Layer 5 of a small transformer language model trained on English Wikipedia (8 layers, counted from 0, width 96). Numbers have three digits each and are written without spaces.
Take only the direct path to the model's output, skipping the later layers: a vector added to the residual stream pushes a token's score in proportion to its dot product with that token's output vector.

Output vectors of the tokens that the questions are about. A number n stands for (n - 500) times 0.0057.
"),": 490459643432344587565561339535496564472450410508511676458471358594303568591473568527571380413533664567588447576584392464517596431536575463537416507510564348466474593457503592346417437424585591379400567504467559537573517484526526615630365509270458515395483586695529521550516391415607427463
" a": 515474681363512535582416530496368477519525468510520470455486400458483477529508554468586591495442472451517434605456469494547451478484476397438553574567597470497490571607476477521623475414567534458474573547551443478509533372556426565424543567520444560618527578460434442514482436497435504451
" ": 465497561550509423684426566555422461497510446648552428465503382388608442543521531571578610434590590524577585510435421469443367522477462451466591482446488462502538500508462526435540525489400452436456495457625388483450575424467429615444466558500543530658448519535438557506475536480473524498
" Chart": 620449476513571569430581399442501658473362527443467612356437460517470449526497395559667444487476387627551443541468614501486668500593411544500338577332511605435502532279632572490541377576588674698586357636334479421510491557493576558596269555471547269376526575569517428415357526652506528394
"Climate": 702609692566525508433613435408582758471415468233398630499376522584168652506497313496470442530516528565507423372621495484540768482563511416515330464461584495506365436335441520403563491451510731673386499535359584365541362555480575562604546529590437306371472574514472458435539634542601530479
" \"": 507460571590560566494561371429441504551446472507580540413443442628440510599522497467664510435530551490476478555393506513455486444565496400430542509476524535653559534603562637423489492461497487460448537480513445451578523405453432586508387472524392432620521604527528459476446491568373406484
" Gastropoda": 664458547413410667457429535397380694539342555363363534423545396451335535625605327531441425635308348605457408488585631431607936335539226369561345440460502511521441392424666488498699418626680613612421578623160647420441452507594619523654623414625513435422563402605612486425326541732487544418
"16)": 464537629492300676395510459431482555432423401429456643464447401598376459649486442586588403612467554601539379548641515641516761350627486418452386453540422390450390568461492550507592542487557521615396518483298686407608374516602635544517524468456535466382495557557569403456514449440570456475
" 1988)": 563512584480377597376435437426432692341440440421375626493509465609385544619554411549579366459439480547507391560620526559579670435647477442488399482540565508486490592390537568501550573547551580585388448472419593412486387510570619490579468438461477596421416509590618433468485463446569480382
" InChI": 442727575457537616390451531273586699396320621376460556428635412448166587460612400581438418576444417665650444660557527553662741546580543327574271494518548456529380591356461488563622490400684669695375622493358601356333538646546580408504452383517381523395460585514446325496473431590511464414
"families": 434518493527554519405584504498533801436427520384349619319634495395256666566601286587424458577336449726593418491648588530543765531629437440442320475493675507273406541449457527584581385519594820552321414510319584362707447676527584500615534415487473461312549518478391457203573584463497506440
" Arthropod": 451454565525602600326641456335485843651497677304574439677527338654370588533467301492523431669386464504256502531516498494636856688562372431402338553391565602407418424405622501666566412578667432686603530592241569366603335457511604468576467297524510332446444510395390429562385462651502488424
" Tracheo": 559419561423471716462668517351529660564457512302467547457410266518221675574556380445642484613363434414407239473452531522621764539636396456664246555429545536407378436401640452446532672557719696606538511784142629389475619504673634341565586448584398320343479582626439440404329609601536491391
" Liga": 549591577410425548395526508380466614562544686291471592421494509549436576492594411503505400626438463752400373505495479572628622518555476475456400529347483463523315535408508490443555526518652619679482499478368519425492426614461620456575392457575586488470442554563561392372443528455521506429
")\"": 616515687477334710362499381446400734510412524321432590505542445554195482648586596438610431479371502663441446396641457649558659407537578544582326491417511486336518550265514509376533584501535523457454437569370592465490523506457601580594345528378480522382549658657589508428529468468556613377
" Tomatoes": 594455553402527566356597422401489780564358593381464654460663520441207470527667508680519463564463412571512490448720455551627770456613434396418316334504664389421357514431503526543634466533738542739480482436198564383448363586417561740531371390643535443256567407442474392320584399576640552485
"NEAT": 567571544485469607182697292397506901526386705168349631498761578560090628427550339527378335610287336490424432510664635630692972370618419436633160520496552479484174363310611504471595656622858523731425429555058771322380363638531706450694479278516497518343495516587629450430358469591700476426
" householder": 650582546523733683427649338414581825501316410299300636222609536304119433535506260557540398479424622762565424424507518624610848464786453374385358567255604424506418604441421366472588488458743695528295470671331523413645494642471566601459511364562441520240484610625462509340485511514537648424
"sqmi": 557525609377659551498688473427445846427560592315380560374469429556193425459670281549508480606332458621420325343636545556726817551602378376377294448399677478528375585482574432508542439523707823709434268575255658403713340697549652641593424308515450308433536456406390404359343462604730479539
" Binomi": 719578654423564504376378550396611716306544463312419564411661372532296630704753288615614439500409303764610327213621611790529775382402622391469324545417571440442379542380481500421634402531739565589326397472275474383667431474355591545515488315618521670337459639488657414652252578576592437394
").": 468471561498308519556609360533532543400447510518535801446483385606329553695432557466561456431475578572571403521599460454538651406583496447546430488423573432482432554435523505440476467406627545406399555445462526525513551456488529596716359486263411471357459654661584588560547509506529338442
" Declination": 616584620441449501419679526502485728479327678402523600263641570374173384501579395472540561442444464528469491507463642586627835474527387337541315534433580417376449451400592417525501528520767552638410501482309585394528527657625603535559577331589260500353551424514511427458540499552565431437
" humidity": 728621554536448563286634550553415725390337506321451630406584566519350651494498302476526349557455577573502412521566634383550803510721541412524359534449547555438346515414434510515524452512551582672419378628381648368449456564550546399542407552537390389367544505479582448394537425495552526426
" Molar": 585621564500615521491581499348523767362449584336619486482526471440222581464448448480312578503551488436467586531568632460669727489583433366384294420451516524503361387282511512507660526560690713667417511638377547370530459633526600549487530284654468335291407548517487605510519569477508368416
"IUPAC": 607537658475544620526517474241538733572410617296504490433558340466462523507692398523426424491465443556443524479549596451541760498487526391481328467478609527537512630364501541478556448445671653535389524417284483403468473625480564519423502345600432436445509482506492497622551432619498546365
"^{2})": 574414558490355530472613478559457704590444542325539628505538341540207493686498423506306333499476431562543389534653438596513817545470458356418337493352532534494332620387617639512599523635681735355337390493386679370726457526633664630649389404486432474345530609510605375446317465440611429470
" Dimensions": 640567665355517537450551476463361759448304596325470536341592475484380507549451468405477536478476413456455558621689624416602627431605364350480292528530468481474479501392507533483571538636597697654525557490376587375379444575567533518576528419535480354347569481530553461483627478506500491465
"\").": 543539658455237730449615395501459684435416594387442746449600395479123618740437566553643523494467413669446310408657432504562719366549568446606321500338591475455405580417543503436548507426669432465402409545350601463502634523572544475624334475349493512345489727649642506447554423499495427348
" 1986)": 555476551500378621371429403424420721384381439435402630515525458609410578625533368582587360466466486532519401589655509580560682395663486440508405464521564501466491566405529562485557558544545543581401435499415584411533383537542614504566511481433440568415412505566647407471490442443571474405
"3.1)": 519477655384337635406678426470429711451328406451264675373414372609397488637560354406555429692390354533469379494698574587442850364526508442446360444366494546440367570429531480480620591596665551602429410456226686351654498469581603606677648462575483355410467568660488633433447538503606459446

Output weights of attention head 1. The head adds the sum of these rows, row i times number i of z. A number n stands for (n - 500) times 0.00094.
o0: 526506443524339530471483617459470532645571560395578502464669604606667419652461496392546457451225439420599493444431334585515418404410529394484357662561416664501542606408502529532497390675522178514553382605532605452632487439504414552542366519547756505429395555391566564522432683476309388525
o1: 487555547432578515488465500512622428496346475508182417550423549482464489446700388532585627593658550261607501448425510464581466477467534518467678400436600521515616459574429511585481500501432345430527453482498492541605642403556909608391544486558448490350523564499421505389426462589476503323
o2: 342502441500659539395435453522622630559335489573514503514497597353535569401525443422512556525519432645353600371467477550479572592538611169159465427412661516508581503417582569544527337517539679572570668474472579570560591644446415570404562409529521429407446425316513538368590490442458648456
o3: 421604344503699558510471612435595417631312718476641453347679531346578504448488353558524597503483353409452471509382567518487347509309431090382606503438428508484571664560535509539548404569548349724448654462493425652522561631503100577379578385539559481595600543417503393497502458659429507645
o4: 425523529449392355653476513491452557536477517598536438500510563432348476489442451478537522516514443478475445555451588299497475335486455387481580464444507438420406539717428638443453675589489766643457671498339422656527535718659398444650432582526526515634472386485580408500373495345544489589
o5: 436468563534644649498524343389515503359416324516503431517416468311386680539505505477377664473433550497365505593442544545648469507473566704614577524646571445424626431443592610563496531481416290582534578621598513589503626374596319433456385550616457395678505420581433440471482318334485569535
o6: 761465530535462436558470540507475419464446469378432562535497396615489518509588506519435440469639600466444310596544594509584496610473490374485613577388380527403466564510357536589414543599485561435515647395466554512252478574681402680573471446344376553485647549609665308494373476500637414537
o7: 505478601474496494546448461545507385456279368629489479651385509321487651439548545464573547559486568512464583464375558470648544473547644241299658455523685492466618479466393620518480380487442578534434635263383421522611598514652762461570514437414482468385662569339483463458543655536420476390
o8: 437519421503687416284453443402543559556561521371495499445530485550505354443516484525482619514325472570355640580649462578429641560537330607580416527600366598436317407540522455538682445591516544469682291459651481546406346509459243510552567512593478628469360346626530690730514256521547524534
o9: 468511371427651446234492494430606541498377500470472474448500539548502447437582401488484494547481307495425610405564494454560544529435575180296646420716497565494480589393514470531520424593539548643601608417511505598558419441512382768578571366424594624526359447533608593571503384527545524551
o10: 476489526492583568342547426498531414454330477620575563538381456530546425329367364566598507506349422636523598473461585545438531378465517409581556468455582528548604500425636603446495470389494560506392462539576505434628535555337411473658634368562468624558350613552604625507339559552435386630
o11: 396607480502646496429597423427438509539728496416453426489445426729513422548330524416382583537604623577448522580378559431404539448477430843703552588534555428633474351418540488621416449573472637489554492466582559546448334532332027500405456483554466554662419437452499369463531524510478437717
o12: 511559482493360452654470621622514447409415743471577597290601562453584560472393550435506538503700599642496364452424457483304438568531561210559437520337576447589524616435534537309454464577465490444352659511368694340537645598382441497465642408602463630575489562458606350483549564654365400581
o13: 521498512459534673408504356652459714445341298509432633522437503429609569388488520425492436458584500485542542382566673626395425428406710356215605315549595473630656753419493445485477478445431574504314747355614556537521619522465499593524563349384556495481610583403597389383569454440391587411
o14: 518471392546530326367507547508518564527701577289494479577498496627412457463586570529474492626477524393575538409476464547517516516597484773493213621561443518591396533377539429471491625469554437392498402483533428450414483354562682482335552533551356481559400470628450449528554483479608623583
o15: 639573565529546454486518347672432607460577435492518706423419342609466635421370563609554365388611550626367384446495566674405585469371592513498568377549497538388457482282440413445372418464547445521506593618510777352513581521409381411668554412315475533650332446732714423497543537434658419672
o16: 447513467515549599452581595483653501647456544423580454394430434441375614512610413518432588579711260445480517505369476433444389480368514473346635433478606485645543565531512515479506482412558519725540549487482506636490516379396422586397474577558628352407479485280400514363653423576748495459
o17: 424548526480401628534472467416559492480469518434536621484579424290578661453348608363449419319595569530463447302514486573426506605374424464454498493631316439320415501507564542446512768500444586365553613461573531572488509506578221633623563484571480347608637505588618592557459504421643502528
o18: 397413363624526519421517547403513462592565549547417423549432668510502510430540344505416842614594612334375546636491416396555425570408505728597629549365545486728500417678524411700405277624565537542574190526454491590482544646644335515113532648572500321618199460396302434364564566528389509600
o19: 442454566517383561415443546478712476496466570345425677731550508479525512439481531457435647546647538283460463459403392689689507498406390620471386576573362572382607422435382452590451416544451370433574559510541538487541646455702573459477563491429423328402467482459446458512617594608507354462
o20: 286407532506486771444360465524466585496578427660373475496503453594565443664423372373512509702410537445451539458485588419445346368475543666533663479483580535601535581654528536636583369498440544544582476353482386602378483540378528533363447442441590463520367545246563567407483629485359524495
o21: 501623619492683573534437399535501433453560520439403345374427538338330674516493563565520665563528559653397507590386491462509442454428508688549496403485695404520507338532504632471626487458360385610677566564412654276493656466415598273329548473694493511519443301472392481475619414523497520496
o22: 373432474613492460481550460552561408503570333536577400512401547362454679568704471666398580344335507273646473483610684480436381523548588744713486327520626464550455454678505430627429454484493575585504440508459382562489619449554795298427485598405578343491474350407384475524634419333408651395
o23: 513538388548436571519470529440631417497326383485491407567476589530477522365520534528418543547377470485500588598388488493546395495619535531446435504347672387577584533567472672580412423680551565561382536637521351591535549527593620428470326517649487420432499538437476348362493524521469573489
o24: 273367500496519527431450569478542712532395612566473444540537502553535518409559412482411469563524465535451601501397370525484487574437495285333734624455577487432640572434472595556402478498543528491459649487352363580584459509561543816343508308434532466368526615464589523378417519403650585566
o25: 496189621399309585525554472406424589503372278591400604504360516698567364543535491447486379546634602587499429519582343652511539590692567766450607606220612656467674507382496582457340518383502530254397360444580576546516440336613570595529369548402433515325568635527583509426455559452590614382
o26: 426337597495384695617474577495482485394405476569371529514394570412494550594512563427486477377730638503609454559472357569614525371525631711628516546488616341517604608451500416476452515377371388418461484544414487412586543563471830501546284615468454390483607561464476438353421608424433400466
o27: 440481488561502518459431457360517536514360505554440454511529493656726467590525482588560341469305391498526545446437453554515477514464533325480572659542504539485674479312505553553511468450556403519500501559544270515507514550517677685500409318445524467333594582490704500496404540436509492523
o28: 490657349664627339412621482382526561583526663376518473474566627644538422324385487512602469397567363485492554418374631529421463388395458110400506321568470436457451546350553375415497566449656534696460656611582529590593410785471287507547612495511509634667550455510596300542511391518548489808
o29: 492517629482517446444609384578478528353623484542424388532410356507396649400591566475486521659389601441537597528534493508506409456489339567557391409562520583508493439519485639354610635439555390372375373602454598342564404355451814488577592476492469620405522629723412748512437435523553478455
o30: 636595417551493605582495474537522449544578502496577493410429605422593636310346553574507510404610320720326404565455481546364625669504494528433440516436513377581464459496580667479516360471607592557484317521602559412466487682399297312380515506587592410492606485495511444337534436483647526490
o31: 362585545545646574365503436491514417561545563396544484393406485543400600563544441449488587531458400511553407455446671422347399398525496696598463319589552538608499536481553522530578526497335388620618528425547599388373554407405396346467553544713574526674550426405379495545630508587429491617
o32: 652656402511454509525428518509421488534507620451368466420615544506576474399501478543555540545263541446439570543519507602529553617478398481516530533544302526471404514674449475548546352669460364582413430508580365347474565584590543559405457579507666467540517438498476534500417635513312397445
o33: 580570544429618454541608525437381314609665658361590316412604385563296568557526616636475554462479400579512527435342422517611519552435334538578432633568496614495383359479385511501556500424485351620610464560435554331482443403476648509389542512556485553527396447504386483568448648465596670544
o34: 528550575598474612538436561476439481525466501591466552548415477533537397636455503470455540439543307383487525675362341426512580532592505534527682582582563472366623414384540609654500483434461366570469515336483316580526525539566569451317350568574596420484715622291590474343473572457568270452
o35: 442720414422644646604499542540418635556493539466493561250587607525574570540588450476408448443624446529639542410252506603484441525408580682412711424400473440540526551663416516346413380544453505560530512357524543561497492388302567599389464657506635470524480373360321501352467537464700580376
o36: 612687582495587354538432309538440531589689521512429482481511464475568437393566518647556515492269542475415499380454629603483452480385510671718316512564478577427647393533454481381495383595619318483564372636395497396557561378426710371489651416505526586435405457609496481594552387614458524370
o37: 496479550551445430379649464458558396469654644347409475594625409695561593551539443491541588741406360245538433422403589357377262445459510407705443435497349696725452456474476481645653535471472436579489421759621487532411712513524291439363606493641559414403553573307457560509416631545343257624
o38: 480537506653465354590482526532583401516515562468646488492490568307523689613501566529359552406604539687397397576534516434402658574582523446539302591416560411406444378473620625467611442503521578440490493449375475395263531694512591382428449443568422456423588415493552553487575431421546549462
o39: 507614497581416547522496548571512696496615544461500492672664508475569439462525439388385393608543546360548593431456451438475641517493269606573260541486494623400429545521499605584430501542576453445352535720487440470487650478451453373306549571567623484476538506397369608432479581413391465378
o40: 444481513469319410576589474655543607319232491508565657536572506388603504563533465473517417352752729507580462473753317344360706492603537139375511483519386486389436515444541448396603623361523449343307607493555703498541658657488618481618598508458325430562677577767574718448487449360473451365
o41: 397385546615560517392586341589563473397700530478579435537431459471358618427549492615507486610410480508412499481516676546524547457468358602562541412496424389373545515522498334403507485528468401536483375573531491550553498603503386420482596446353418593524446573573445417709538391636308435706
o42: 483677440436618482490337396530475586547741492493400466477519565557429424409403586453534522426455584652546435543471522431516549483576325835580319467533505442504424401531456547574441427667501653427633393553576616513621326525315349345478541605576455480665388292459437451512519564439573571535
o43: 491446476514542447524522496395531421563693556472571452526556476508484431540495535537455546428364471541464468489579483573501567572505358840764387640480520536447450358541439431541453435648463532435637280577465445472471495393557360329407424607586528507425434467590406449721554532542342434496
o44: 191612390373662542427372502388459593491383521551472474454536677498423292536560471431437530451601450648497717584391453526603559487689492527535589452608681514419523466463493548577447552546318392484615620425571403716580422365516334624456406421537405652610472297366454505549463415370638674493
o45: 498579498541462409507406581627479451617532545487606562529582596419568517635639508374459520584487572445428476492423525469580507622527522384447439552397389587556522493504478567428532441506548402366692498314404493403373596501503530520380647455374492445336483432301413578525583539629454570452
o46: 518434432441432528549390497396546562557624655500340401576520517579639455430400462588573496565631415632348445434451396515358489542381516551570367657480605559453482519417535697499619506471575537456493374555400389450457463563468438372353586397640563626353533517545599557454490553542585580432
o47: 453327629465435497568403453479407527291539367615499515519465546392312593473517667500487543534279663638449562630611343627605570515569501817598385655465471473339534481505450579447396552482397340346487410585408512426601437357703726534578422498389425528568338428699476629595437454322551652455
o48: 507381577634406618468488522434537578484509504490329379538535534625435419361508516381486476663422499696471617495394363538551594384588420563530439551369639500491546432398550596430511609428528534418522524543436442396566377653351795599439416488606506659311392487420551553395415481401627577461
o49: 535543471524556575460496407684433549470489430536355494459388393531341529477622287528496581575493538477535631449492689472512435393497527753537592341540550490583405528704438520431488563481446671551581356543535530530474587420335563428531469720517439548528257387576301521500492448451486547413
o50: 432616573472643609567605457514462567477328464539517611463499355400469416442459561372390629505547548384587698501498382627439517594441507694467672477469427387544590479576518323577433493453363423543469588535610487600493591383342529712337457601589447406553500583484467527328498395576497423444
o51: 537370454400452740403323497504421597396503501491358508531514592482553349340518402698545471562642366534542487524447564568540358463447425491646500440542611628553661800435467642426447561449532173599475525524507475499772452397603277311543631394370479718454509555336507326628471378669506628482
o52: 491542457381448503515378532481602665596375497551408575447493467578582482324456459517605361384640358511512556482406398573427531603577560281413582538413526522416594590433420609546386402622558444475379574565538482661618477506432465693553427286372494505492556572474741482327418580527697491434
o53: 527487446497585553516570529530508536495518543366657522439728553358577432386463510540477553455462416504410519548599473582465580598493393199547485506429387608471425526532581456444625432541634414566487505431629635571475523591411102360414583540489473593495515449537502580598530305528453546537
o54: 606489456642465509489451547484624386513827524454517503483535552481538634338488597565618490454359416325473394410366530680426356527432678754814423497448410503499401566462485380520423609743518227416417372508465338483604554434627645365418501460518507465579349649518653334582448509569511348603
o55: 456533524422582519497483469401577388502710516666407384594502423663530523557408495440562475667255469635495438347360394457542481444474422711605335536494520504463441434473492581494494568587426624433552471630355494193448417485405878500558427432687623473337355577481576502491415688557621454536
o56: 514562591523375542593436360475421415634669403532367515469292409603644660451326540536659466444426525482388257384512670535290323512437552819718371516490454427619591520616421499503443558588590424473535204611594543415496567544521455286527450501512497385608583614556595326448514539632506499458
o57: 482528433462557514346442446455466529550686548543455589508386292655606434495461452523583529748261460473431700351430490506378543583546548831582365594616532524606480468481458514500507450549522494409497265511492352400532581267442690329372536463800531545544476676530507566520488612602358309417
o58: 433651519599549368516476520581375640416524452492505582443371486660615524421476576492372432507401494521732597433595589425401518446590486368544558484670640446527409370490524465433432393441604577496399369508377416473587404529414700443599505605475433563553539505631505643545462490477476416577
o59: 519507534521407537588506603351475474522655574418368358533528521348424558488616567630466601414703384461516527544493375487502440474357505652667467583656572448440517474531420530386479671416521367533554381595442271556655481407549585520394517549551548545372562416563456425584553377449568544346
o60: 692365560338455552590546530423643403558330475542525476525516407532396475575443461398651515681588394478402398619472391330539493424460517335346567599326488571596445516445499535599596597512468608561471714444534586569447546492501237617525376525606573467403478612340574567381434569651520419574
o61: 486490526503440432527520564633563381455724618277443492405477609550473566557586583602363591370633505358658346586503563615523449312486545873744383440520552429516486585450495274406461533500371436435531403507587583496453471382422530512488542543473435523529380372571476321602578465606371395672
o62: 632630465598550573511494462546494389583311384504537388535539569376479472635534422357490611471327510547470520535577503415670634398472555295346422521604578493506475355586504557553603382576509649655653472418500645418493559687415514376529323692609629466381555366445403498464520541375266459366
o63: 488319593525255474381552551474465507353559519372593669475587437637513564570307700389313358476478525621456549505613529522417470557554509371626512549523464467550352449433496504503449407562525708565591644562462664452389435506589144624691409463339445578561390455494547524632582542451454418645

Each question shows a token from some text and the vector z that the head gathered there. A number n stands for (n - 500) times 0.0043.

"\n": 505542547502516482521656424530480321498620459327479481402425506523499511493492656508451533557517573485534515399410531455626384432340549501501494627499426592464500422516419365463530482419652389
Pushed up most: " householder"

".": 449606579537512406636567435565457387516475525468543491522518489394429498731550540605399382536407500476633485361471558454573441382483529517530420544501521431652407520597451511453499587458495409
Pushed up most: "^{2})"

" Manufacturing": 384463486486559498579689367462323352471603489526566491348453503631556537546390483459495599541513599598489633499490503491393508437428361495424504472523551379440410510672517499536444493340533518
Pushed down most: " 1986)"

"fri": 471607527477476431635573330417405476632506468584411390560530471554486523482533528490477433560430620539449628525555535590592418530546349533498365457554465371481517463567506456514383492513589491
Pushed up most: " humidity"

" Morrison": 457530532533541395582612468593515377520473567501559383432496452419431547666515427604605524485433522559564447477498511434509486353421442470507417610504451442563420438625393559543454504373492492
Pushed down most: " "

"rig": 471627422293479388657565293532450336510675538528383350427418576444636597524563641537407436332458604470468521300585367500571389381444409398297437518605503393471361578597348521550311570559534619
Pushed up most: ")."

" losses": 431549574678531570558585349533487420595548449538609510477516478581479515649482565447525510521548465535507538397517478496516552382409468487470434491549487577490490489438461400458493545476481484
Pushed up most: " InChI"

" fabric": 567468577668453331489649403509485320640670367456483462336451477488426467546491448551593516552464609474519514549503542539571511282482304543549304526348479513464638498513462511525430546371582481
Pushed up most: " Binomi"

" FW": 568552683662616415444614421579454340478578428368634475557459544420497572752466517564525418540434556433597559430475502495494415427384538511532435606499508497651458481562439453413543593356534381
Pushed up most: " Tomatoes"

" first": 539483551817558428574608418587532436672555404506519614507473480369428405754460556453566407441456497456465520390444481486569482380415524555486487412458473602560525518252411346526553528494442576
Pushed up most: " Declination"

" Champion": 456472486611463436621576408456426328643512475406526573503420466522479543524478611547523397640505545466591567443414603393570366378452432511542327486471468467495472580482607570466517458434593454
Pushed up most: "IUPAC"

" |": 469568625402566517449586500551474367381582487346446493469439563478518519632480575578457510491464524408571517456436509522579390527356596492539541666576482481536395393652444491475538467349589338
Which two tokens does it push up most, strongest first? " householder", "families"

"kra": 540663509578455491517762215466331081460506507390469410366542450497569638576454628711408455479371634553629462636493529484587330266268431609558466473439384587554312508620554503400595452376585250
Pushed up most: " Binomi"

" places": 443510557590490355578479331506412579726519591477535484642503568476350514606514643487651360566478560514545615260523523495576466437365406497586270581488504408515459488538477541455472528625448527
Pushed up most: " Liga"

"series": 551491510719511547652581352445351280592480434456554578526474460473484511622513594532406420526442599505594523431415579492632318271455435587481434408516552442533524419330511414422541570336677488
Pushed down most: "NEAT"

" as": 479544621508496396545567584636556393526433561541483381458534434460435586617488347590599555520430549504467370541485567484593514460438475493535451632492395450604504415610405548542404451368531496
Pushed up most: "NEAT"

" two": 425536551614494495596597374458423427593458509466538456547550499565529597603479513503450410571491493537563500420493615524555425424491479545489387495473473474476513532538487435501404518414561483
Pushed up most: " InChI"

"du": 395547649472493457606688375541505421554548507586454481548506500415448497706596450591416411529382469488498465545457624572535504407514380553600498574484436417553372481647449602479438548357487485
Which two tokens does it push up most, strongest first? "^{2})", " householder"

" yet": 422571591645530479450662369570528321651563390472517470401460457561402452612439460507608589568480501490569421499560466490627531361355420463513403513385500588500555434511438500556471545320481471
Pushed down most: ")\""

" contractor": 511550676473423416530541625628559433516447542572466431469567459498441574583512339590530544560446558472458365563491597505638480509458493516553459613476416422640529409578467568519373443351552511
Pushed up most: "NEAT"

" Grigori": 499614453497489468489610401512481296391478519377522547485466529373484520660509622594477593499412519439619477460462474428588429390293464495517508597479459524606338591634550537499545462342444316
Pushed down most: " Dimensions"

"x": 570702691566411492479814337556566352442705480597544411526571683492436573641558580637310480496441632542522605572501409500444327409309479574526497518560592460672375518624495608419325611306546314
Pushed up most: " householder"

" lost": 461507565679704415428653417566572236631414378369422431397325488498467549605378455521549573564406552559482397456494502476589505447418448442532528534395367511534548543723419503505427621299501393
Pushed up most: " Gastropoda"

"-": 637462606487434434662584332467455323693600444660426582472537376396384500555596623526455325588352626502526441462415639570767289256498325516493413481439531353575538471412518511464415560425671655
Pushed up most: "^{2})"

" remained": 539566608567454437468611456582588357626514480510454512393559469511341500585508473528526551555489537489513433485553470526605469477409482476570428540404434569604500490627460573495381534400460464
Pushed up most: " Binomi"

" reached": 454541554635628459444702325559488297456539480508573446257410378476434545663415431530591658492429506620474524594368453512536520441348424404470490567512472476618451395598446470547525562312508364
Pushed up most: " householder"

" had": 411571604581497430528613440590514376525531468470540539440484516478462459628469491475457534500497496497486540426445512482597476466359542572481458552551484500585475495558437492468447535390500382
Which two tokens does it push up most, strongest first? " householder", " Tomatoes"

" would": 496532655596431426555628493592559425588549501568519518396558489495339469677530433533516563512486527517450496488511513503569524441382492551520468569480478525620492420502430507508403513391446548
Pushed up most: " householder"

"s": 529547620501454415527532603626512407527453522535494452447574483517448554576479377557538562533508551498472419514507559495597504491461503524530423601490398479594529428611452523491391449397536511
Pushed up most: "NEAT"

" World": 459508536659470434579557428491412339628505492446523547480452486549492516546459567545536385637539522494589589473407614451570354438446486550581340466449443492525499556501568526484502445450545397
Pushed up most: "IUPAC"

" City": 471548589504456448598611470560504424524522520532560470455546501467457541642567465587483480537458521507584454491486556446543432383436470501508438572480518419613427448541495552507425498359499532
Pushed up most: "^{2})"

" 2008": 518553664575548419520629458556418393465563473311562465552464584435498517638528580519491410530507508464581567329469537494581340480367609569504380608477456507521492364509404373471453550346624404
Pushed up most: " Tomatoes"

" owned": 526520479623430459564519435500409467563437516411531486470604551558437561564472519507442478512555512576554519409555514535486452426547488546511328496436456532453546538644484488464380564463532534
Pushed up most: " Arthropod"

" Wang": 359588580453488569383610424540456341354537552472702418396393384594577557605551540500479638554491424607497602557309482453475500446389527440454565618614544490537436406517463468527618504399512298
Pushed up most: " householder"

"|": 518526726541614465472721357539468450542606404385556448623496574504514602686525570451466441503443493444494518392448495499429462512425480481535514651542487488531407425621391407402521602414574494
Pushed down most: "NEAT"

"=": 592512626500470508471490583667382508266431606275533577552429635407434519876557455735414477492386503574604464429457528560432389536484704554680582723351424467637422523642424520459598551231485426
Pushed up most: " Arthropod"

" and": 432424700556457485440526581586454373471548528404665469462442405539532520597542456479556493647500476530501587434353597463495414392396583569501464669489483581456652357399344398497542502359584448
Which two tokens does it push up most, strongest first? " Tomatoes", " householder"

" ": 521427678550453391465518579568474358515556528383596448486494465450459516590564448484524474615470541469513578444395563514512391407408557598522442685470479596494651393446359471493469512343584463
Pushed down most: " Tracheo"

"'": 557462514593513488647645393601391342467482466442489527380510456439395531642473578607512517450403558609557475458403549353477415297363488560488513565382429463534466511592433378401507612400558523
Which two tokens does it push up most, strongest first? "^{2})", " Tomatoes"

" was": 559510612600543376430671521711651289592461426426406493315468430425239471648436397551593654471380572538406373480514379440540583444413488445509528611371410535595523491738295555464361651324458511
Pushed down most: " "